Layer 10 of a small transformer language model trained on English Wikipedia (14 layers, counted from 0, width 128).
Take only the direct path to the model's output, skipping the later layers: a vector added to the residual stream pushes a token's score in proportion to its dot product with that token's output vector.

Output vectors of the tokens that the questions are about. A number n stands for (n - 128) times 0.016.
"ained": 146, 142, 122, 127, 106, 135, 130, 104, 73, 156, 179, 133, 140, 143, 165, 161, 132, 144, 94, 131, 102, 119, 171, 136, 132, 146, 135, 102, 140, 131, 161, 159, 95, 145, 174, 129, 134, 150, 141, 116, 172, 123, 166, 143, 136, 162, 135, 126, 181, 79, 91, 160, 167, 110, 142, 122, 150, 148, 113, 97, 144, 154, 160, 132, 126, 94, 153, 123, 129, 103, 119, 134, 118, 65, 95, 150, 71, 140, 93, 108, 139, 109, 154, 177, 164, 104, 160, 141, 127, 132, 115, 109, 105, 97, 175, 116, 83, 136, 121, 166, 99, 126, 102, 106, 128, 112, 84, 105, 168, 122, 110, 111, 154, 122, 102, 126, 138, 124, 126, 142, 111, 132, 115, 152, 168, 132, 123, 115
" as": 144, 116, 113, 137, 127, 158, 122, 120, 104, 139, 137, 108, 151, 131, 129, 142, 98, 132, 128, 112, 129, 110, 131, 154, 137, 126, 106, 101, 139, 118, 122, 107, 131, 127, 100, 148, 96, 133, 124, 130, 106, 159, 153, 161, 130, 129, 136, 131, 109, 112, 143, 137, 127, 150, 137, 133, 128, 121, 120, 121, 147, 157, 160, 114, 129, 110, 136, 112, 156, 141, 118, 149, 133, 93, 116, 139, 135, 133, 124, 118, 137, 125, 144, 114, 143, 90, 137, 148, 157, 132, 123, 141, 149, 139, 139, 133, 126, 116, 120, 123, 137, 136, 119, 110, 89, 134, 132, 135, 131, 136, 123, 120, 148, 144, 113, 127, 108, 139, 122, 153, 124, 114, 113, 104, 113, 161, 112, 122
"chie": 179, 139, 91, 147, 132, 103, 120, 146, 100, 176, 124, 127, 143, 99, 131, 152, 148, 134, 98, 103, 111, 140, 174, 133, 155, 138, 127, 99, 174, 166, 167, 165, 122, 146, 141, 155, 126, 145, 117, 118, 101, 128, 156, 137, 85, 184, 90, 159, 189, 75, 124, 133, 181, 153, 139, 129, 155, 148, 139, 83, 151, 109, 125, 104, 138, 116, 106, 144, 106, 125, 121, 144, 114, 47, 143, 94, 70, 130, 156, 108, 126, 95, 167, 160, 172, 107, 111, 129, 94, 123, 129, 120, 122, 108, 144, 146, 176, 129, 90, 121, 110, 113, 72, 118, 162, 89, 157, 95, 196, 157, 123, 113, 138, 143, 124, 124, 111, 148, 109, 116, 105, 136, 111, 149, 132, 160, 133, 117
"ane": 180, 104, 108, 136, 130, 125, 122, 138, 121, 143, 153, 158, 93, 156, 183, 149, 122, 125, 104, 133, 140, 92, 115, 127, 135, 139, 124, 115, 140, 156, 135, 157, 154, 133, 153, 169, 132, 114, 111, 140, 151, 123, 176, 155, 89, 179, 130, 164, 141, 120, 129, 141, 114, 126, 149, 129, 148, 174, 125, 129, 96, 112, 129, 111, 85, 119, 117, 116, 148, 130, 118, 91, 113, 85, 111, 125, 42, 118, 141, 128, 119, 109, 151, 172, 111, 98, 131, 150, 140, 124, 124, 144, 140, 100, 147, 117, 133, 153, 100, 113, 85, 133, 98, 108, 115, 137, 101, 118, 169, 142, 140, 119, 129, 116, 133, 129, 154, 154, 138, 180, 102, 129, 129, 115, 131, 124, 130, 137
"in": 142, 93, 127, 126, 149, 107, 105, 127, 132, 134, 112, 110, 173, 100, 115, 129, 115, 108, 175, 131, 140, 122, 123, 108, 119, 127, 111, 113, 142, 135, 106, 131, 119, 122, 104, 124, 150, 128, 112, 105, 138, 156, 123, 157, 111, 157, 144, 131, 119, 102, 86, 116, 129, 149, 127, 109, 127, 116, 122, 131, 160, 129, 134, 101, 105, 142, 125, 127, 152, 132, 95, 143, 141, 109, 98, 112, 89, 131, 111, 140, 101, 129, 135, 159, 129, 143, 131, 143, 123, 133, 124, 133, 114, 120, 134, 126, 137, 110, 98, 152, 117, 124, 114, 158, 112, 151, 107, 141, 140, 119, 114, 133, 142, 140, 136, 128, 142, 118, 147, 134, 82, 97, 138, 114, 126, 113, 122, 116
"ades": 163, 155, 123, 115, 69, 162, 99, 144, 145, 143, 179, 119, 132, 168, 156, 154, 101, 93, 115, 122, 91, 123, 122, 105, 100, 143, 155, 105, 161, 156, 178, 129, 144, 136, 173, 154, 156, 143, 154, 122, 93, 116, 168, 148, 88, 179, 138, 148, 168, 72, 139, 148, 157, 166, 148, 140, 160, 168, 117, 93, 127, 140, 114, 128, 157, 156, 174, 149, 167, 93, 121, 158, 94, 71, 128, 113, 61, 118, 118, 126, 128, 106, 161, 183, 155, 125, 122, 122, 122, 134, 144, 147, 114, 116, 178, 120, 164, 130, 111, 118, 99, 107, 116, 103, 133, 143, 134, 96, 178, 106, 82, 79, 127, 145, 126, 126, 111, 154, 96, 177, 103, 117, 141, 124, 140, 133, 137, 101
"utes": 109, 158, 91, 86, 89, 104, 80, 154, 78, 139, 155, 138, 158, 148, 128, 168, 139, 109, 104, 105, 138, 143, 174, 125, 117, 159, 158, 147, 154, 126, 144, 162, 153, 122, 139, 160, 132, 134, 91, 159, 146, 125, 140, 144, 115, 151, 131, 140, 189, 105, 143, 139, 160, 147, 129, 116, 149, 129, 125, 99, 122, 155, 157, 122, 150, 101, 138, 157, 169, 123, 121, 142, 134, 70, 167, 74, 71, 157, 101, 129, 122, 104, 140, 142, 159, 99, 167, 129, 171, 109, 98, 152, 151, 90, 144, 150, 137, 120, 139, 143, 81, 133, 77, 85, 131, 170, 124, 112, 203, 128, 87, 99, 117, 101, 130, 125, 143, 147, 78, 175, 142, 122, 138, 130, 148, 159, 130, 127
"- Website:": 159, 115, 93, 114, 136, 145, 78, 148, 97, 154, 147, 140, 116, 125, 141, 142, 111, 114, 117, 127, 137, 150, 131, 133, 167, 159, 150, 87, 136, 129, 141, 137, 129, 150, 142, 134, 104, 161, 120, 120, 139, 156, 177, 130, 112, 175, 105, 135, 156, 144, 138, 162, 149, 152, 97, 94, 167, 115, 140, 134, 65, 144, 104, 108, 112, 101, 149, 129, 141, 143, 98, 144, 154, 72, 121, 122, 61, 141, 151, 89, 163, 134, 129, 147, 162, 116, 160, 150, 133, 156, 134, 117, 159, 87, 157, 122, 177, 135, 122, 132, 108, 136, 94, 90, 116, 95, 84, 114, 185, 114, 116, 100, 147, 81, 109, 122, 134, 186, 180, 123, 134, 149, 156, 157, 151, 178, 124, 160
"m.": 143, 93, 92, 124, 72, 133, 114, 121, 107, 150, 150, 164, 75, 140, 96, 157, 93, 141, 95, 135, 103, 163, 117, 150, 178, 140, 147, 130, 142, 120, 145, 139, 157, 125, 164, 150, 101, 164, 130, 117, 78, 143, 136, 196, 141, 252, 110, 162, 155, 108, 107, 130, 162, 130, 89, 147, 156, 107, 99, 97, 124, 151, 147, 115, 139, 91, 165, 181, 95, 156, 96, 167, 138, 76, 166, 95, 63, 87, 138, 111, 126, 57, 140, 174, 153, 141, 113, 147, 162, 151, 113, 123, 140, 107, 158, 139, 149, 153, 131, 91, 91, 152, 115, 98, 179, 96, 147, 129, 178, 149, 101, 119, 153, 114, 171, 125, 135, 175, 125, 144, 130, 154, 165, 115, 140, 136, 105, 116
";": 126, 129, 108, 104, 118, 156, 118, 140, 141, 132, 127, 122, 150, 150, 132, 142, 97, 126, 141, 142, 119, 118, 123, 130, 123, 125, 92, 112, 126, 125, 133, 131, 109, 150, 112, 157, 104, 129, 115, 113, 114, 128, 143, 130, 119, 101, 112, 145, 113, 125, 132, 117, 169, 149, 136, 134, 114, 133, 118, 147, 143, 126, 127, 128, 152, 101, 129, 130, 111, 134, 112, 126, 130, 102, 143, 127, 115, 143, 121, 145, 127, 116, 122, 100, 126, 112, 118, 136, 139, 142, 125, 150, 147, 128, 113, 107, 120, 128, 100, 106, 129, 113, 113, 105, 131, 112, 110, 145, 129, 100, 125, 106, 136, 129, 119, 129, 143, 125, 141, 150, 128, 113, 111, 131, 115, 116, 107, 106
"ife": 177, 131, 105, 92, 98, 181, 126, 139, 82, 125, 184, 133, 127, 138, 122, 144, 131, 138, 122, 143, 147, 104, 154, 130, 153, 155, 125, 138, 163, 173, 152, 160, 145, 124, 170, 126, 136, 138, 92, 159, 107, 110, 154, 165, 140, 135, 108, 148, 142, 93, 148, 130, 114, 114, 128, 162, 127, 154, 125, 98, 96, 143, 99, 189, 129, 103, 124, 149, 146, 107, 136, 117, 131, 65, 146, 149, 66, 102, 113, 137, 171, 105, 147, 142, 116, 141, 175, 140, 156, 125, 152, 105, 144, 113, 192, 130, 137, 138, 110, 136, 91, 130, 92, 147, 146, 115, 135, 135, 162, 151, 136, 81, 136, 70, 101, 126, 121, 144, 128, 160, 157, 136, 138, 92, 137, 136, 118, 144
"ge": 152, 134, 124, 146, 131, 133, 75, 140, 96, 159, 162, 136, 116, 158, 115, 124, 117, 141, 132, 116, 122, 181, 131, 142, 142, 135, 139, 140, 155, 138, 129, 174, 145, 118, 113, 156, 141, 157, 126, 135, 131, 112, 164, 187, 115, 143, 108, 141, 145, 120, 158, 113, 150, 110, 113, 112, 124, 136, 131, 104, 100, 158, 154, 108, 162, 110, 105, 159, 123, 88, 104, 150, 117, 69, 187, 91, 81, 108, 129, 148, 142, 149, 118, 121, 120, 154, 139, 121, 141, 147, 164, 93, 117, 130, 127, 103, 127, 120, 97, 119, 92, 121, 67, 181, 189, 115, 115, 118, 175, 120, 123, 131, 169, 146, 111, 128, 133, 152, 107, 119, 141, 122, 152, 125, 138, 172, 94, 134
",": 110, 110, 124, 121, 145, 158, 123, 155, 131, 113, 124, 144, 116, 139, 93, 138, 101, 111, 135, 159, 116, 105, 99, 120, 127, 128, 122, 102, 129, 125, 113, 123, 106, 109, 145, 135, 104, 138, 132, 107, 134, 135, 115, 142, 127, 119, 137, 112, 101, 93, 122, 102, 131, 117, 149, 150, 100, 115, 133, 133, 146, 106, 119, 116, 111, 126, 143, 110, 161, 157, 143, 139, 142, 124, 116, 138, 149, 127, 126, 139, 123, 149, 124, 121, 108, 131, 134, 134, 137, 147, 130, 139, 135, 119, 121, 119, 104, 105, 127, 120, 150, 125, 108, 112, 111, 147, 119, 135, 108, 123, 147, 140, 109, 141, 111, 130, 138, 127, 122, 145, 120, 123, 123, 133, 118, 114, 119, 114
"ural": 133, 130, 141, 135, 142, 135, 110, 151, 97, 162, 180, 144, 140, 92, 160, 133, 110, 93, 121, 119, 100, 104, 171, 152, 165, 150, 111, 124, 144, 143, 133, 128, 144, 93, 160, 152, 108, 137, 119, 133, 157, 117, 127, 143, 109, 161, 105, 105, 177, 92, 110, 142, 133, 134, 130, 70, 179, 175, 144, 121, 101, 120, 113, 124, 110, 119, 135, 172, 145, 144, 110, 56, 155, 61, 165, 173, 74, 138, 97, 119, 191, 100, 166, 122, 132, 105, 140, 125, 147, 130, 152, 122, 131, 148, 156, 161, 94, 119, 128, 90, 107, 136, 128, 110, 139, 114, 97, 132, 188, 131, 135, 106, 142, 149, 133, 126, 134, 129, 149, 169, 150, 123, 151, 127, 157, 127, 91, 138
"enn": 158, 133, 124, 103, 130, 140, 111, 110, 137, 121, 162, 101, 114, 124, 160, 124, 114, 170, 130, 131, 124, 141, 134, 142, 120, 154, 133, 113, 103, 150, 148, 146, 111, 105, 141, 160, 124, 135, 114, 135, 124, 146, 119, 135, 115, 170, 110, 154, 124, 157, 117, 141, 117, 139, 120, 131, 163, 152, 136, 97, 121, 126, 116, 95, 165, 117, 140, 144, 125, 108, 135, 162, 142, 62, 98, 105, 90, 134, 132, 88, 133, 134, 161, 185, 125, 106, 115, 158, 123, 90, 135, 93, 94, 83, 131, 101, 153, 152, 81, 109, 126, 158, 137, 87, 132, 116, 129, 108, 153, 133, 139, 94, 129, 117, 137, 126, 116, 102, 143, 103, 133, 122, 118, 152, 134, 119, 107, 127

Each question shows what one neuron of this layer's MLP adds at an activation of 1. A number n stands for (n - 128) times 0.013.

n75: 141, 100, 136, 110, 140, 106, 136, 136, 133, 113, 119, 118, 126, 128, 108, 134, 143, 106, 136, 137, 101, 160, 95, 63, 119, 163, 130, 181, 113, 107, 142, 121, 131, 97, 148, 130, 90, 119, 150, 151, 138, 120, 122, 148, 147, 135, 121, 142, 138, 161, 132, 145, 154, 126, 100, 143, 152, 81, 139, 126, 122, 116, 153, 121, 152, 119, 124, 125, 113, 144, 112, 117, 146, 89, 142, 161, 140, 150, 129, 134, 137, 156, 139, 131, 100, 133, 170, 129, 161, 143, 127, 142, 91, 166, 147, 112, 155, 151, 139, 146, 139, 120, 94, 120, 115, 138, 130, 142, 135, 136, 113, 131, 113, 122, 107, 110, 123, 148, 116, 157, 132, 90, 124, 138, 148, 137, 141, 118
Pushed up most: "utes"

n149: 126, 157, 141, 123, 129, 115, 134, 130, 114, 131, 113, 135, 94, 109, 121, 96, 122, 108, 134, 123, 126, 139, 140, 92, 137, 158, 111, 119, 160, 102, 100, 118, 158, 119, 128, 147, 163, 121, 144, 117, 123, 138, 133, 153, 138, 152, 105, 136, 135, 157, 121, 161, 127, 114, 158, 128, 118, 135, 125, 135, 109, 118, 132, 94, 129, 142, 131, 164, 135, 124, 92, 147, 147, 132, 127, 118, 112, 147, 105, 115, 116, 125, 151, 125, 151, 113, 107, 121, 136, 124, 158, 129, 122, 103, 136, 106, 126, 134, 146, 166, 98, 138, 129, 149, 140, 92, 139, 144, 102, 125, 150, 133, 134, 103, 133, 122, 133, 125, 99, 110, 110, 110, 139, 114, 89, 118, 106, 120
Which three tokens does it push up most, strongest first? "m.", "ge", "in"

n282: 110, 133, 103, 106, 109, 130, 125, 122, 137, 126, 132, 113, 115, 110, 139, 143, 131, 148, 151, 129, 124, 100, 140, 141, 137, 173, 148, 127, 137, 113, 118, 112, 138, 148, 129, 119, 111, 139, 137, 111, 111, 125, 145, 139, 109, 122, 154, 136, 140, 125, 160, 129, 136, 96, 117, 109, 112, 104, 156, 84, 167, 136, 124, 129, 135, 138, 86, 110, 82, 111, 131, 119, 109, 135, 124, 144, 134, 181, 102, 114, 118, 141, 134, 118, 155, 127, 127, 134, 129, 146, 160, 131, 146, 123, 99, 118, 119, 129, 147, 105, 128, 108, 132, 120, 142, 95, 144, 120, 159, 113, 112, 129, 150, 141, 127, 105, 117, 129, 98, 143, 127, 96, 113, 171, 115, 127, 135, 135
Pushed up most: "chie"

n127: 122, 107, 97, 125, 171, 114, 136, 122, 145, 134, 129, 137, 134, 149, 129, 124, 203, 147, 120, 127, 141, 137, 178, 179, 129, 161, 137, 132, 143, 160, 129, 147, 105, 135, 109, 133, 129, 166, 117, 89, 133, 133, 109, 123, 130, 130, 150, 156, 149, 135, 107, 98, 134, 141, 141, 108, 144, 100, 116, 135, 122, 163, 125, 157, 122, 121, 112, 149, 150, 123, 152, 127, 117, 127, 135, 96, 141, 152, 109, 139, 150, 127, 109, 136, 142, 150, 142, 114, 126, 123, 120, 162, 115, 151, 132, 132, 146, 115, 137, 93, 157, 106, 136, 121, 114, 126, 125, 140, 145, 150, 133, 121, 102, 119, 111, 162, 151, 133, 130, 152, 138, 124, 101, 133, 90, 110, 126, 136
Which two tokens does it push up most, strongest first? "utes", "chie"

n276: 91, 123, 138, 113, 121, 143, 147, 130, 107, 135, 120, 91, 125, 100, 131, 118, 102, 126, 135, 121, 134, 110, 96, 142, 149, 174, 114, 156, 124, 137, 112, 124, 127, 80, 125, 121, 110, 154, 139, 129, 72, 128, 111, 127, 145, 115, 104, 133, 122, 157, 137, 141, 136, 136, 121, 134, 85, 142, 140, 127, 168, 144, 133, 127, 114, 139, 130, 136, 134, 124, 174, 150, 129, 101, 138, 145, 103, 129, 109, 156, 139, 161, 154, 146, 98, 116, 145, 121, 113, 131, 122, 126, 162, 107, 144, 138, 118, 139, 117, 136, 120, 130, 133, 130, 116, 91, 143, 149, 105, 156, 124, 111, 140, 154, 148, 22, 126, 122, 148, 144, 129, 143, 119, 133, 142, 128, 176, 138
Which three tokens does it push up most, strongest first? "ife", " as", "enn"

n277: 134, 116, 102, 138, 124, 150, 106, 123, 137, 121, 80, 144, 151, 161, 97, 124, 164, 138, 90, 159, 122, 116, 120, 111, 133, 95, 97, 159, 152, 101, 131, 140, 148, 144, 132, 142, 123, 115, 129, 120, 123, 117, 167, 130, 137, 147, 111, 143, 138, 156, 126, 137, 109, 117, 156, 120, 114, 116, 117, 109, 132, 158, 105, 151, 110, 119, 121, 171, 121, 142, 122, 137, 160, 148, 91, 117, 92, 140, 108, 148, 108, 104, 142, 138, 163, 116, 137, 136, 165, 104, 136, 126, 122, 108, 152, 128, 111, 158, 116, 108, 118, 122, 132, 130, 146, 128, 135, 124, 116, 124, 120, 107, 77, 127, 107, 142, 113, 146, 171, 122, 146, 121, 118, 138, 124, 146, 135, 82
Pushed up most: "m."

n126: 103, 105, 135, 125, 99, 96, 142, 149, 139, 151, 139, 97, 155, 126, 115, 130, 121, 144, 95, 140, 133, 166, 156, 109, 134, 104, 141, 132, 147, 140, 89, 152, 91, 126, 115, 142, 108, 128, 135, 137, 119, 98, 107, 115, 117, 159, 144, 165, 95, 114, 156, 140, 130, 143, 157, 132, 111, 166, 103, 125, 117, 143, 116, 127, 105, 160, 114, 132, 110, 143, 149, 138, 128, 145, 137, 106, 125, 129, 136, 148, 169, 126, 124, 154, 93, 129, 107, 137, 137, 116, 155, 103, 132, 101, 131, 141, 169, 121, 122, 136, 143, 115, 136, 125, 89, 108, 95, 130, 139, 136, 139, 110, 146, 129, 136, 125, 142, 118, 125, 112, 149, 142, 125, 151, 104, 135, 78, 111
Which of these tokens does it push down most? "ained"

n343: 114, 147, 115, 129, 150, 126, 114, 103, 94, 141, 143, 128, 111, 124, 144, 113, 111, 151, 127, 137, 129, 134, 141, 116, 105, 109, 117, 149, 145, 138, 123, 125, 119, 130, 109, 145, 138, 118, 144, 126, 128, 85, 126, 110, 104, 102, 112, 138, 138, 138, 95, 121, 96, 114, 165, 123, 123, 138, 148, 118, 107, 129, 105, 127, 147, 126, 128, 134, 136, 136, 102, 86, 96, 147, 146, 143, 151, 133, 124, 139, 170, 73, 138, 115, 134, 149, 84, 134, 122, 142, 156, 101, 169, 136, 103, 135, 107, 99, 158, 133, 126, 117, 168, 130, 130, 121, 100, 140, 123, 152, 133, 127, 126, 124, 150, 123, 143, 111, 160, 121, 144, 102, 129, 122, 142, 147, 134, 141
Pushed up most: "ural"

n23: 122, 142, 116, 133, 104, 156, 131, 123, 134, 118, 123, 139, 120, 159, 147, 162, 136, 103, 100, 162, 117, 129, 127, 129, 112, 175, 110, 144, 104, 157, 119, 124, 128, 119, 120, 120, 146, 124, 146, 107, 133, 116, 114, 129, 82, 150, 138, 137, 133, 107, 91, 135, 118, 122, 131, 110, 122, 140, 112, 110, 132, 95, 126, 83, 147, 131, 112, 103, 107, 110, 165, 172, 124, 136, 98, 149, 95, 126, 94, 131, 115, 122, 140, 136, 177, 158, 150, 160, 117, 104, 98, 124, 102, 116, 134, 104, 135, 152, 136, 111, 136, 147, 141, 100, 117, 116, 143, 176, 160, 142, 122, 140, 96, 137, 120, 116, 133, 133, 140, 146, 123, 78, 145, 113, 125, 138, 154, 120
Pushed up most: "ades"

n86: 137, 113, 129, 120, 150, 130, 149, 149, 128, 134, 142, 124, 121, 106, 119, 123, 160, 84, 124, 142, 161, 128, 96, 103, 101, 120, 135, 169, 113, 152, 119, 166, 114, 87, 135, 132, 106, 87, 159, 142, 132, 136, 146, 123, 149, 149, 148, 133, 109, 121, 116, 143, 137, 144, 150, 138, 82, 119, 131, 133, 142, 120, 123, 129, 123, 109, 116, 111, 140, 130, 119, 117, 134, 95, 123, 118, 108, 130, 105, 142, 112, 134, 142, 112, 123, 124, 89, 102, 101, 132, 138, 143, 124, 129, 97, 117, 113, 137, 114, 159, 148, 121, 130, 107, 104, 145, 115, 91, 142, 110, 158, 147, 134, 110, 132, 142, 124, 114, 118, 106, 113, 137, 92, 112, 161, 154, 108, 107
Which of these tokens does it push down most? "m."

n65: 116, 127, 131, 138, 124, 133, 126, 117, 157, 113, 155, 127, 113, 119, 112, 84, 115, 130, 131, 145, 146, 123, 130, 137, 85, 138, 121, 110, 151, 152, 118, 95, 147, 127, 129, 146, 131, 143, 130, 126, 102, 127, 133, 92, 111, 150, 91, 134, 128, 106, 120, 133, 155, 119, 114, 95, 124, 132, 116, 82, 179, 125, 134, 124, 144, 120, 156, 130, 124, 128, 128, 128, 114, 132, 138, 136, 123, 146, 131, 173, 109, 130, 127, 139, 77, 101, 131, 169, 136, 136, 84, 111, 124, 107, 131, 126, 154, 109, 114, 93, 108, 90, 137, 129, 116, 151, 129, 131, 131, 158, 108, 135, 158, 160, 125, 148, 128, 117, 126, 140, 132, 121, 144, 96, 121, 143, 108, 115
Pushed up most: "ades"

n236: 170, 122, 113, 104, 98, 138, 140, 99, 135, 116, 119, 100, 138, 77, 120, 109, 118, 172, 110, 133, 86, 123, 106, 124, 134, 126, 140, 129, 96, 151, 115, 151, 126, 102, 127, 149, 74, 105, 132, 109, 131, 94, 169, 129, 111, 112, 127, 108, 125, 129, 109, 137, 112, 113, 180, 101, 178, 110, 148, 168, 115, 111, 169, 168, 123, 99, 135, 146, 131, 155, 168, 100, 124, 126, 137, 84, 150, 153, 151, 175, 155, 130, 150, 143, 148, 122, 104, 111, 117, 113, 136, 143, 146, 106, 109, 123, 109, 130, 151, 139, 153, 136, 165, 115, 100, 136, 139, 113, 144, 118, 129, 126, 120, 104, 157, 101, 90, 146, 114, 116, 155, 140, 74, 96, 105, 94, 148, 104
Pushed up most: "enn"

n1: 153, 140, 119, 128, 121, 126, 130, 130, 170, 126, 152, 119, 109, 125, 146, 143, 131, 106, 161, 163, 132, 129, 151, 67, 136, 88, 188, 145, 124, 162, 121, 108, 119, 119, 118, 141, 158, 159, 107, 129, 123, 172, 131, 115, 140, 132, 109, 124, 138, 124, 133, 120, 115, 121, 109, 108, 133, 121, 95, 157, 107, 122, 139, 148, 108, 122, 127, 94, 163, 92, 130, 151, 147, 161, 122, 125, 165, 140, 139, 134, 117, 112, 130, 112, 123, 150, 127, 111, 141, 75, 121, 136, 136, 96, 129, 123, 102, 130, 145, 153, 119, 173, 129, 146, 140, 142, 121, 114, 183, 133, 95, 130, 123, 152, 126, 175, 144, 140, 105, 163, 126, 124, 140, 115, 135, 144, 103, 117
Which three tokens does it push up most, strongest first? "utes", "ades", "in"

n205: 110, 155, 128, 136, 110, 125, 162, 95, 149, 153, 142, 114, 156, 184, 132, 99, 137, 124, 142, 129, 89, 153, 142, 163, 158, 114, 137, 100, 120, 151, 115, 150, 102, 93, 105, 102, 143, 142, 102, 135, 116, 113, 128, 99, 140, 155, 146, 119, 133, 104, 143, 142, 115, 129, 151, 103, 155, 108, 140, 138, 154, 98, 116, 108, 147, 113, 152, 113, 140, 142, 129, 154, 148, 143, 160, 122, 158, 118, 150, 108, 148, 148, 101, 166, 125, 106, 133, 151, 120, 92, 105, 132, 128, 122, 136, 118, 134, 157, 124, 109, 138, 115, 160, 139, 129, 149, 116, 108, 112, 111, 160, 140, 98, 119, 168, 76, 85, 126, 148, 135, 118, 97, 114, 185, 143, 140, 154, 150
Pushed up most: "enn"

n185: 114, 94, 136, 118, 85, 127, 135, 132, 138, 113, 150, 132, 123, 144, 116, 108, 128, 149, 170, 170, 110, 100, 92, 127, 138, 162, 94, 109, 139, 119, 136, 105, 102, 161, 153, 104, 151, 110, 142, 97, 124, 105, 154, 117, 149, 113, 117, 104, 130, 123, 105, 134, 121, 117, 97, 131, 123, 129, 105, 125, 108, 171, 103, 121, 123, 111, 120, 135, 141, 153, 124, 97, 146, 172, 134, 99, 152, 107, 147, 159, 97, 140, 161, 138, 118, 113, 87, 108, 155, 126, 124, 132, 155, 140, 133, 133, 100, 131, 159, 134, 126, 112, 108, 147, 112, 128, 130, 119, 178, 135, 129, 95, 132, 98, 114, 124, 98, 93, 144, 132, 125, 132, 151, 159, 112, 100, 114, 114
Which of these tokens does it push down most? "chie"

n206: 131, 130, 115, 136, 140, 97, 123, 130, 103, 188, 135, 129, 145, 169, 94, 123, 105, 123, 102, 147, 100, 81, 135, 98, 148, 133, 157, 88, 130, 97, 109, 121, 135, 144, 117, 158, 142, 122, 157, 122, 98, 140, 82, 102, 133, 130, 122, 125, 153, 125, 122, 115, 107, 115, 122, 139, 118, 138, 149, 110, 148, 149, 112, 111, 121, 168, 111, 121, 100, 127, 133, 143, 146, 106, 116, 146, 153, 123, 130, 126, 156, 131, 135, 131, 140, 111, 138, 118, 116, 124, 126, 130, 112, 121, 152, 133, 173, 109, 145, 100, 159, 125, 119, 153, 135, 128, 120, 83, 128, 101, 132, 105, 147, 123, 119, 104, 136, 126, 137, 118, 135, 107, 139, 143, 124, 102, 125, 141
Which three tokens does it push up most, strongest first? "chie", "ades", "- Website:"

n334: 116, 120, 146, 122, 112, 114, 126, 162, 112, 124, 122, 112, 156, 167, 140, 139, 102, 135, 124, 90, 129, 121, 154, 123, 111, 126, 90, 123, 112, 135, 147, 135, 121, 117, 113, 147, 118, 123, 149, 144, 145, 140, 128, 116, 97, 193, 124, 135, 111, 103, 134, 104, 132, 130, 133, 156, 95, 129, 111, 148, 131, 147, 132, 128, 136, 130, 157, 153, 165, 138, 120, 115, 141, 163, 148, 131, 144, 167, 133, 109, 139, 117, 172, 111, 139, 132, 144, 126, 104, 133, 146, 116, 160, 125, 133, 106, 149, 137, 127, 99, 183, 141, 121, 125, 148, 132, 132, 123, 139, 136, 107, 125, 171, 129, 95, 93, 147, 152, 129, 143, 121, 93, 124, 124, 149, 99, 160, 115
Pushed up most: "ades"

n344: 149, 124, 107, 113, 108, 180, 163, 122, 127, 113, 136, 123, 127, 114, 110, 114, 125, 165, 147, 113, 99, 109, 153, 87, 152, 148, 119, 144, 151, 108, 95, 140, 143, 158, 118, 146, 144, 112, 112, 124, 124, 143, 126, 118, 142, 147, 133, 106, 99, 150, 111, 118, 144, 105, 110, 138, 153, 152, 185, 108, 176, 124, 102, 121, 139, 145, 87, 156, 116, 167, 120, 102, 131, 83, 150, 89, 144, 114, 127, 136, 140, 141, 143, 140, 144, 157, 103, 120, 129, 107, 106, 103, 98, 139, 141, 106, 112, 117, 144, 143, 120, 127, 119, 128, 150, 167, 156, 153, 156, 91, 138, 103, 117, 151, 132, 161, 106, 90, 175, 106, 117, 89, 106, 149, 78, 150, 133, 125
Which three tokens does it push up most, strongest first? "enn", "chie", "in"

n144: 87, 120, 125, 111, 127, 110, 155, 129, 89, 129, 137, 122, 154, 150, 111, 113, 138, 154, 108, 122, 114, 132, 166, 156, 153, 99, 160, 122, 135, 109, 141, 119, 84, 141, 116, 127, 135, 123, 112, 158, 143, 156, 120, 134, 124, 138, 126, 119, 144, 169, 149, 124, 100, 144, 84, 114, 138, 107, 117, 125, 128, 132, 114, 119, 151, 91, 101, 115, 125, 104, 125, 130, 139, 125, 122, 106, 125, 114, 173, 113, 150, 160, 111, 144, 156, 122, 162, 139, 141, 150, 107, 138, 99, 161, 146, 111, 117, 145, 128, 137, 93, 132, 147, 143, 147, 178, 116, 128, 151, 127, 136, 126, 126, 162, 141, 152, 129, 135, 135, 147, 123, 138, 130, 133, 130, 108, 146, 115
Pushed up most: "utes"

n104: 123, 123, 111, 148, 107, 129, 116, 138, 126, 129, 111, 134, 146, 143, 130, 149, 146, 142, 159, 121, 117, 143, 118, 125, 119, 70, 119, 153, 128, 116, 112, 122, 107, 125, 131, 148, 136, 134, 141, 126, 146, 99, 108, 146, 110, 114, 151, 120, 118, 135, 141, 140, 104, 114, 113, 132, 126, 137, 123, 123, 133, 163, 105, 112, 155, 142, 138, 94, 142, 117, 148, 119, 121, 98, 127, 115, 125, 127, 121, 178, 167, 112, 147, 141, 109, 134, 152, 127, 151, 107, 125, 132, 122, 175, 157, 120, 105, 150, 110, 136, 133, 92, 120, 140, 114, 97, 127, 122, 143, 104, 164, 151, 124, 125, 134, 129, 92, 146, 134, 132, 126, 102, 111, 113, 109, 139, 91, 109
Which of these tokens does it push down most? "- Website:"

n214: 128, 123, 129, 130, 104, 114, 142, 123, 136, 120, 118, 131, 113, 147, 142, 136, 135, 119, 150, 139, 153, 138, 112, 119, 125, 161, 155, 119, 139, 129, 129, 126, 113, 135, 113, 90, 121, 111, 140, 132, 146, 136, 155, 109, 110, 133, 103, 134, 122, 150, 131, 116, 114, 134, 128, 112, 118, 120, 135, 128, 142, 125, 131, 130, 146, 116, 110, 132, 95, 128, 116, 150, 119, 106, 134, 150, 118, 135, 121, 125, 128, 113, 120, 107, 145, 120, 130, 130, 125, 142, 120, 107, 114, 139, 152, 126, 125, 138, 100, 126, 132, 149, 128, 119, 111, 99, 151, 137, 98, 126, 114, 133, 132, 110, 117, 175, 145, 139, 137, 86, 137, 134, 114, 147, 103, 136, 125, 140
Which of these tokens does it push down most? "ural"

n155: 118, 111, 102, 112, 136, 117, 144, 132, 126, 123, 129, 133, 139, 133, 143, 154, 85, 106, 147, 164, 151, 138, 145, 146, 111, 153, 130, 171, 135, 108, 115, 133, 132, 128, 96, 134, 153, 107, 158, 123, 108, 129, 125, 122, 121, 130, 106, 130, 129, 127, 158, 147, 168, 114, 110, 154, 132, 119, 131, 110, 159, 129, 150, 119, 126, 122, 144, 87, 164, 105, 111, 131, 136, 113, 163, 127, 107, 127, 135, 145, 98, 123, 126, 139, 155, 146, 104, 122, 112, 114, 122, 105, 139, 108, 165, 125, 135, 132, 138, 85, 129, 100, 100, 100, 119, 121, 151, 181, 139, 84, 146, 141, 102, 89, 146, 107, 120, 124, 134, 136, 122, 122, 104, 108, 109, 163, 111, 149
Pushed up most: "utes"